Layer 5 of a small transformer language model trained on English Wikipedia (8 layers, counted from 0, width 96). Numbers have three digits each and are written without spaces.
Take only the direct path to the model's output, skipping the later layers: a vector added to the residual stream pushes a token's score in proportion to its dot product with that token's output vector.

Output vectors of the tokens that the questions are about. A number n stands for (n - 500) times 0.0028.
"ic": 413699522543393705827627462373398464596555575687425466514781523429526507541326567591488482325585497477625643419520300524588324545480686541617304514234703593611526556447512540618439808437585452656514371740445711339584462585650577453611722647471433558547694503500580516515656415373325426500
"|---|---": 559282402582396464621783464474378718687745500487467602357563368686327385496453418707717489473608294636412372400567388561416453291304459660288251430522531661688466713518545293232574396643648566593676426531744778553602312512672529479485585489401645530451486456720584386468443507576562179380
"ack": 407400600507268543541514334842698242520617347507347359235376639442282457465299400443634536585560338469413425341483549392421573624541569500620551543445325548628663306479650489290388567216500559525830506507451676521507486449464541528445630567366449237489540550593624337609476567614615517043
"ust": 150316561516463565709620329472405369496691435326345530531644617199232488539321535616820568632364558380627511524287604690437759593458411403544478695710367528495588508609496451246413527228635439717693247605461896625405368582331462624557507853516656341585467559704462522426434346543504257220
"$": 456371580476503623568584453758341384472633742339496808507503556438307451560529598443529647592415568542579423486585586496439491490448336660365304510524574369504503666369618372337326513564506631494639717510470621575370367478672527420330598666296606630611446573719679549608496305366547280420
"in": 520671510452589366692589512659467422605565485660370136445509339459458518491379472349701595525628595524494479462596359542444633629673767540715500544485571672664647425550454567299426561604551508416360347651585583270404475654497495388478459455620538586535632631566591431382455497466478566489
"18": 591530536414559598507615710550606486464435562518344505498565523435323421561617577444613563502407470502449617460593534506453439585367444432450535640608548568640406592604533464522482350497542562608493596481408721479341449495384478481426670393593548466508530392600478418486401406671399255392
"is": 304491696302544717712456406691356353296457395551478424602632485724352498542394640426411650497608515503406441586465490577569626448424671407712399580449398698621597543459296574500340567581660537500306540612686573582699568467572416552598714685479513678480435613511546460538665616543513377356
"ers": 284485422524572544448318445764413377719573473654330469450351367488442472425405616743709613391480618393521277480550761688588466504240707369429421452349654459590888416399482471348251625291410497709588675602609616607707642404572602455484426540467516782533616206713479531616665511500564565326
"===": 541334570903525571598464616458639431517515474528449355533455619519334459530467631671770523397608717518527270266375420445261519519245521662171400477500382632665458370516389414339598452420432608404595383320674805460456609721610775748391447653484669549523461500574423584467839641363606155362
"\n\n": 525525388540531435382798506460610410431539401388356330369374327570608473490308471597595390530528600563603378397440434496599668403522288590368496533555564497543418606517351584471542503610556681457859587400413684595551322554516712589422472576216380633651469546591326463285661503388493367608
"ir": 403487758390378638551357592410332291297537597618436545274467500533257516687654676698742569481377480394471466529573455524253506669593629327492453363466491734509672611359399217275431524388581519456421437401402532435538355634504595536504530583556362520471675797593263576562564354543572407480
"ie": 407481426629432760967663493582464406497491580808365415234544456458512483439315527380778365469529563712356377320603446331551515497461423379637541472387514650622544558385477500309714470439426586587459596565600653713562581590633630465444573574397538437570381484517421622664260351286544661407
" –": 491462413458402581547611339533591348433600558620433396450381591470484485546195427666514569411571372490459436426613394430481669441586319527192619634564479361504485525642475578484682343509488455616563533521349712690453438354413447369475447539489550610572480477685390530563494611515408443643
":": 567400453629614565579735538448541548660411519697445484389485623556543504484254594471412256341508530497387543461456600547477486413472416396326357598650361480466380536363614640500709278522395486347438363830475696512491436350328417562353564378341510697503634397542463612476529588407581278553
"us": 461378639483565616646637468461541395389642335307349491612497606503492504464316778637806530711566615456500503540313406566392425474431478348661493612434357647474509411423715423438434644500689503577467419724609515629402474576477344139382454595548387669544552586473546398628522613360431356381
"5": 617573502397528626410401578525533605533347520413427631579529573546557486562612538429496495563468444408524468493580498460588471491325406480285470582476595452613563543496586417596616548495498583553599547643493806509433553626599522368399475461488493527420534563573407435539355404648439332287
"|": 568422352575470388701510631314460496654555588712602621323577383489462447573455801532613319293468494417428424436703374594399515541460235576290350426604450571615445514632587475274490380516468669592416426357411703631540479592783423382403735571500681574418434363676713411500555279573444324341
"iv": 313500338469350470880339352346368728275364493518271463496458688180402483583252539630591613615510648540593362372600593732492507689529288559585428446464720590647472454603305532399398714509562536497416429540181586526740409268439693440614418633608492500598662661525615244600453475487546263249
"ce": 483467758468526601888401484308458564493464535405554336523536460524176467578534376590904500471503324394578466367427424211715354359694046446394304648684276719563485819376518598477456453598450603434420559519325749561733512408686616379467644862359472533549365274739458341494549518391607552268
"ov": 609244600580564803831603606504438560656641320398245262594534349538604495515147380647733413544447562507470387432345586554734589277664324429541659556276634500515479560678378290375401754450456478494463376599380691628382515480708500354546410682616579350652577427506359450629338431643619440331
"ian": 409530451463421784787628489453291400673690563387594434309570463467390498489194707393709496391625681517477541485447274451427447532375430470468632353177378730433655595696562560202687457301457572471518545569429752531566504560275763553556564626542276403463466510694481641637524277684300447401
"ud": 372455811450332454385563394563493448522805567379395696490601776482483476596298659798653447639366510490432467546440390617306680452557665453554409518385471723546445336418292382332452592481534437570569430540564616570590332389199319504404523565431409423358559659579429562631345516504476342140
"r": 435450493534494419770391583500609581439601734663424301343399572572533513437493669504694408524486534478521548531351557538668637659622701515620342351591548479336438517503561445613528490549751454706520476372605538416832473570410429519555575505612412469301775528516467504544676322548729505176
" (": 459431618636588427442536568538617386465463440489398452609480485517486509439249604519415613472652583636576387646482503425524613446548489526405466665621560565393447533572401668570561347455494502421597483335465590525502584505531529527468538531438565697396603422381450592503497496583536589625
"4": 634591489382513654440435539509581528516372509398448617588500535545581494544605545367511419556467400413494403480539481423555468526339380417308422625484558439599529484558607380591600539465492552541573510616470782498430594605584516363402442439488504486462508531561416443539369422653449371270
"m": 568474773532606715765387617531536608647569503414496346317532568298525513555545220772524525563351490696609530602554261309524607586487610583554427430644609482587571500532547575423324285512553305247367699656609461310560404435410386590511386485496429455397497425534485519581504380469695675411
"es": 451619521337539443848447278694605484589523600325508411769393503377433504394381361508594521478349545507466264503527573442500353626414520339577500556258363676619455444552516550388405456527550428606528570819646608739633602363514537488610564415273318589606419426483518427435755619295555511519

Output weights of attention head 2. The head adds the sum of these rows, row i times number i of z. A number n stands for (n - 500) times 0.0054.
o0: 497507488616563410453374460471522542447467414541574380589361579354509306418451443372538694834553400415503434499453375459537517527518464465507773385447491388500387644639505419682356678588496466583676590529501422498498511518643395559742483582384471471528373616667331339378516509443564434593
o1: 336598418540490533599551508337587430524514542582574398614478700256670315539481429314443657598570488379719290495460666446384593452386357563143578554584715344351442406428624438497600526547564466349468484480374370543504484643493584352456512358635371824623417559517417726386347657436438402613
o2: 384501580319445723543538358453276579511446459429487464437190365426531579495466747639398443418569602421480559623382380543630516423502453560534560548699480456413258632457507376435393660485472520388290463401646632186477740635574459596331392580439486550498443449431496553573467453597361381455
o3: 533642739556590416428301660755327516436683569442440437510625476414644766752606350472427418618351693452520498588519431586470358485538501477540572445542582439563303305392556491475340434425447588658452642344418426641490563498460417429591486406441616550255430475559400667542513643459355545562
o4: 471480320502507368553472575519742297417398427429420549726394542475348732372378603638410683406545639687710332550424607485592518425747332446452627602512653330456653683275475177467519409605617645369479584455639711489495516417428552426717640371663457703718549556599390597660643702641426410375
o5: 622388460390548508417351541391509402598413544602535429540565531587478616425506639524485261557593512811555363426523506256457357647291338629732461536469794659619644638400560532485532394528512548452557574541361629355505510536328521608625318510517288424600530438529405622709624564360570510443
o6: 772266296509250542308432534598687356601545417535585634749265600367470401556543527355384748297505609633360616380563311339504436425341306525556465604501316555387679695301707220445442419539634626444540502545376486500569457696451695556348513376414521537510566484410523558606479431538492510529
o7: 521486345551603432528635358712565544319731515380416341283577512449444607551336518415268420485528513858453424495414402435342671429776595445463517388447461463356500581582501488385436690422520431435452477692539504505581370447408498666489307545310587561551462438559443569459701504529454577499
o8: 515392543559440347443477395509306489676550574505463429452572443564405188455442517532478482496615505463299480724512694687523364325561620459463445506467430497588642416414484536353644523493438623534413458641339326497530623386419488718458493467670513548460493421674645238580587446314652589568
o9: 526612646584492536648520341368528498549438418394467342363522611404353802517538481643573404631600413545566445492635425765593478551535572538520706463540453565350309408557584329656376623598471384572542577559538754590446527501488436477470386512310584478376473592633332322299511624350601538517
o10: 735501521466762546568570455562536445552774460689540421505503446764548483357374611300716644442506381493626488613601427628506633387552388578609576378567491493278353588432413432450335433607648549593457617571466542488577457535498311538488425518251723691551447471490461430429519379373442596607
o11: 485568526474460592519601295315384497553630536570445565634413385378527465439581381534343481574647670657356454606517724465538610840569642766498277477549611641524475388491715438307519530592528513566549266508605456674540329467582517394491528647279468503434608620476537496455440619663673470465
o12: 482545471595415427525315562472418513337401669569607576522439713554415595505482583570551324398431414563674385361396395634589435447706469436592404509391267526476568544549365499678470263248460737612544325585481476466338504543289410423552732464458306557430563309643488576246555537454534635502
o13: 491635628374260604434426549528443394409539711649448508766584665396528549398485361444411198597487638551385373503484440439450680595470378469419471491335647441486404443588600401429498503209788687391493424346736456332394661766316457626441465261731211447441503456482257380446468532647207494554
o14: 450706485505455380620396510478483308415509756488506477237448567490523370479340493724463471564601492303548625492508582628581430631660627754293334361565448365491465510593436693534415396456569581465219569438617443636431417339638422545451416651395379512441430513471563617570359515467580408549
o15: 257422344413418537436644623620450602480493661230532602509603545273529732270379504520544617429458466539452533538423362300455467426333681438513377455690527457539610298585451871348550545386520350621537329831470393507607537610592407287481483601647593522527621558349629358658507676300485382471
o16: 528574486533472482522613693460523543469488644425417377786476621330379417590553278367354419379549458461574415236578516541560458256504573682416427590441638593408572429381506426606364491562636446322405548335396724342564489396352498614603467460712531457549542359530525597520399490658531508559
o17: 414477622439324559582380668466336789413776256492489563415272658428447607549453447245316416505483499501553393598403711680573440403572721567427429481344350553375512335353456388479491429487337533502522371520508420364496497346675319404501472418457362521671544405556483307428630422374392496602
o18: 541553432570396426527315415495596343534486474494392606567228428584487029677567509380464596406633327604583402522494510562453405486555600681299515444448466344423489498560405330533345440328351455521469626405726559542518586545485747596447306760383614492550395540492545521599627563536455347544
o19: 557763549468385508465520425449630564472537473473472475770535405551371527657366580560584439595566513624399750483396381446373461405649395500328252356481504658239571665597482620472620686336262399487612448451476380627623363590528510386342607566404487610484511457614435570329468531725577371545
o20: 485539642490560479530670391446389375694490542740528533411448469489416698209365653369507484806574304487428495593458775569437427509536507629411400574583415481555653491319494658490400493487499442450510464214413528443480608443570552687613559556409443535374494573511481429412448624487559485424
o21: 620521511563616532501502423463465600736479328499474486494394376602501479388384579359602564332438497287477555559525404538465525547355504480536345335486288327423536504586759439481633496707369503366527648434572540406425434338587614712433418572440593394511664438493492612511284596422452325447
o22: 519571423491708558377629355633731505586375401268541461474608612438259824502538310265512460279609334667553457445451495300511613649451463515615570493585622380579695190417438654581410434579505407493534453727503441392575651526705523643560337482482400248444300626530389502611416658644398691405
o23: 524420455675427629404588371641560497599379385547478544579548467594604618547526677530307383506671514634485325765669446436353423443453472469430414513594568793364409527345717593599360442438436468542423783592310359594500345508499480514719494420515160608627765350658663525382423443380276394710
o24: 480568542489669395387555483452659561420558549312278617615471437407407811633724431421558631644509600477534408499517427453375601387176487640727414561258647440317717673486443366548568706249379562634264521303641423324333627803580404512676605452408568564581450610292314473589627395421410446444
o25: 661475489563627584585520451416315495410398473492543449463445644345601457458573232545649462595778505427307422264574553434446496526437626625461604664343316453586603537557541603701506514412600451483479476548435495460657529673483441517420517500417491456494370506461467590638353293650711454379
o26: 574427533563550316645568415425367531471492594425581510366751576685451523463303547452283361537541482666332597366577478481561466407643433631558519299517637385385476482462469504566496702438340464446491703467649306598484673476724469652578502555536447311265240596581593255677609661590490513419
o27: 685418504382475468299565524517538548414539347498466506414368509290572463464490476567606578583492551383594444583563493366563502439465440661305714610522576433546573596376402588661507536601426563554578515385416521459456557618693477576735523457461785411714565595491603439453297290577515410452
o28: 582398578426760414445453559611576421586442420466340661582443526446625512654652516625472637604585294495485714616458563539527460511539480622615498467516365583560600462513354495524375368441490594557760447590654494360482474464599533479455455669479528553342522514447542561463621583526546514451
o29: 616487534594844307415589385449483403397290396481510417520469517611588090460367594570397407361447591690501559517524678772519605555485553560317560429548401398568388600469514316267534409714410485325719393338650441480690426301630489373388460566329491801315247567359503488532721535698757457657
o30: 594389620426363691279369869393620525459534447509378401632500454514430347738376675574397542627541615693406354301427565251644708620362728546631633736686510468524701480428510393396575617382504272569409552434433591452532405484502385508484381393392542458678508461590383398437484607423500433460
o31: 530344317380384600288472606509496546567547641527369454487529395251517575749561385461562268548584463594556648347414259373405553572520477527433752253486292541452399404485382691403304486435431377491509361391633548614530597476407610572426460404676606568371580638499314476555676628469409435484

Each question shows a token from some text and the vector z that the head gathered there. A number n stands for (n - 500) times 0.018.

"a": 389502522454610533507494622533490508557571504544401358486404521518520608462647432459363416548418
Which of these tokens does it push up most? "ie"

"i": 593329446621660514458364571573326509553589486475463386291525577544589396546458370410410441350566
Which of these tokens does it push down most? "$"

"h": 513537514471519587503561604501489452535748561579527450417548523501525429474553394421517538448444
Which of these tokens does it push up most? "ian"

"ig": 489430559438449535339489737486526441508398752630457367559551449477563416463464604703482545430548
Which of these tokens does it push down most? "4"

"es": 435434537540489539475415501405618676606544580545511391490544515360502496651597531545422603626443
Which of these tokens does it push up most? "is"

"ge": 583540453491598424599405533495670661510484573614461267540419409526471504547462433437584666390404
Which of these tokens does it push up most? "$"

"at": 588587482503570491539507555545392452569732540580549487445482447614545314437504414319527555390423
Which of these tokens does it push up most? "es"

"g": 409481605468659379544504655614561508519607635597468371593606587544425550496605379506496501483469
Which of these tokens does it push down most? "m"

" or": 578434513393638621411436380508303584525307490689451455381540397460422689439468413472408408514542
Which of these tokens does it push down most? "==="

"r": 479442592526492536428497521439431510547685642537305612445459562362540523550623326538421324422522
Which of these tokens does it push up most? "ir"

"k": 434623490557474512419613574514506454536529526426603541485414581375594382497668402785472477478594
Which of these tokens does it push down most? "us"

" ": 321472467502580498511365456495499644533479553592435348364531578472440560505544608470508678522394
Which two tokens does it push up most, strongest first? "|", ":"

"et": 376564536554478359492680677535564431408619577631581484602518594373609441534557383542470539423598
Which of these tokens does it push up most? "in"

"ie": 470516568461462528327282543499367680649504685550429402475439404515440388486518554570374508447518
Which three tokens does it push up most, strongest first? "iv", "|", "r"

" are": 556386484549588472584385409580412570620517544520497448416651568572476463483499424498462491453446
Which of these tokens does it push up most? "ce"

"ch": 479331472607660490521280538564270598641484607501507275333604566633516430518504525414445481387507
Which of these tokens does it push up most? "ce"

"ore": 512428531520434606456398454601474703789533635501412415312463480499387411556548741423336577319483
Which two tokens does it push up most, strongest first? "r", "|"

"2": 433571517556581440404573516573509555493527556440480403490516566488560565626551418516509548534415
Which two tokens does it push up most, strongest first? " (", "\n\n"

"20": 493503515529546493553384414495397567614568450494607375425427472552499507715495466508444463489401
Which of these tokens does it push down most? ":"

"on": 445617431602586580458722698616542463385680706658625379694751531431620487366704338614629516645585
Which two tokens does it push up most, strongest first? " –", "==="

"ill": 501453611634446443537544466571462603430502607607382555590558575502672490474577429574468473515401
Which two tokens does it push up most, strongest first? "ack", "ust"

"l": 483498521549493558460512532452621598520712480549603384443627653341528574492492308474506576475416
Which two tokens does it push up most, strongest first? " (", "in"

"le": 449606444438649611411434521565393639522489544566420446433564440444511641537600594531440573590543
Which two tokens does it push up most, strongest first? "iv", "us"

"el": 380537502485513576342473567407476604633583482606486386445574586418446560592506434411447644508364
Which of these tokens does it push up most? ":"

"o": 653432608561528577398391645549606657537478492518401385503535442498586543513643667524533630523510
Which of these tokens does it push up most? "is"

".": 484466444531573434670287399580527618603634529376595412441540547589462529376320418418566479469470
Which of these tokens does it push up most? "18"

"s": 510222519609623509579215531599306619668488566558516233351622584673569433538518544356412494371524
Which of these tokens does it push up most? "ce"

"ol": 487685575636578554401567681551620605544661457451439325550592502451572383468579556685537519528540
Which of these tokens does it push down most? "ic"

"t": 428580520498648630578503641557548669532593373479392298435486475488679552583583503499405629463365
Which of these tokens does it push down most? "ud"

"ard": 352668503452696472598559546593333555580468646414491372452440419665384432539618385625476553569432
Which of these tokens does it push down most? "is"

"ag": 568600436436561442396600615532573510425685486404491402490432595478488579420429466572419624412520
Which two tokens does it push up most, strongest first? "\n\n", " –"

" J": 394582510571522499551507561474404563523589538497562408526502526503582535614545370601537460464482
Which of these tokens does it push down most? "ce"

"ed": 444389600593455503471481415521500731596580550575373417416564533460346459657588596450407702491419
Which of these tokens does it push down most? " –"

"u": 646591463384590382470612725572443494408669510474470378570449426518461520386504480561468655452585
Which two tokens does it push up most, strongest first? " –", "\n\n"

",": 447468516539602582489501538526459479555577529600438485474501530495474546500568444532510476534471
Which two tokens does it push up most, strongest first? "us", "ers"

"ine": 456344617455549378474377564490532445521532588686446430495551619533447537582610530468468585496403
Which of these tokens does it push up most? "is"

" C": 450376458673755476537407544630288554643592554571401362318585594574565419522535371445458413425495
Which of these tokens does it push up most? "ust"

"all": 432510445454636502584542451546465560495475611579555368484543400543461522575582338688478606563453
Which of these tokens does it push down most? "is"

" m": 536400482399619620531318429483360583629429553687492383393468317483426584455482531530520536548461
Which of these tokens does it push down most? "in"

" L": 476560480576615548487494520578402585526560575437544449461479555607475485524504404470515558511469
Which of these tokens does it push up most? "==="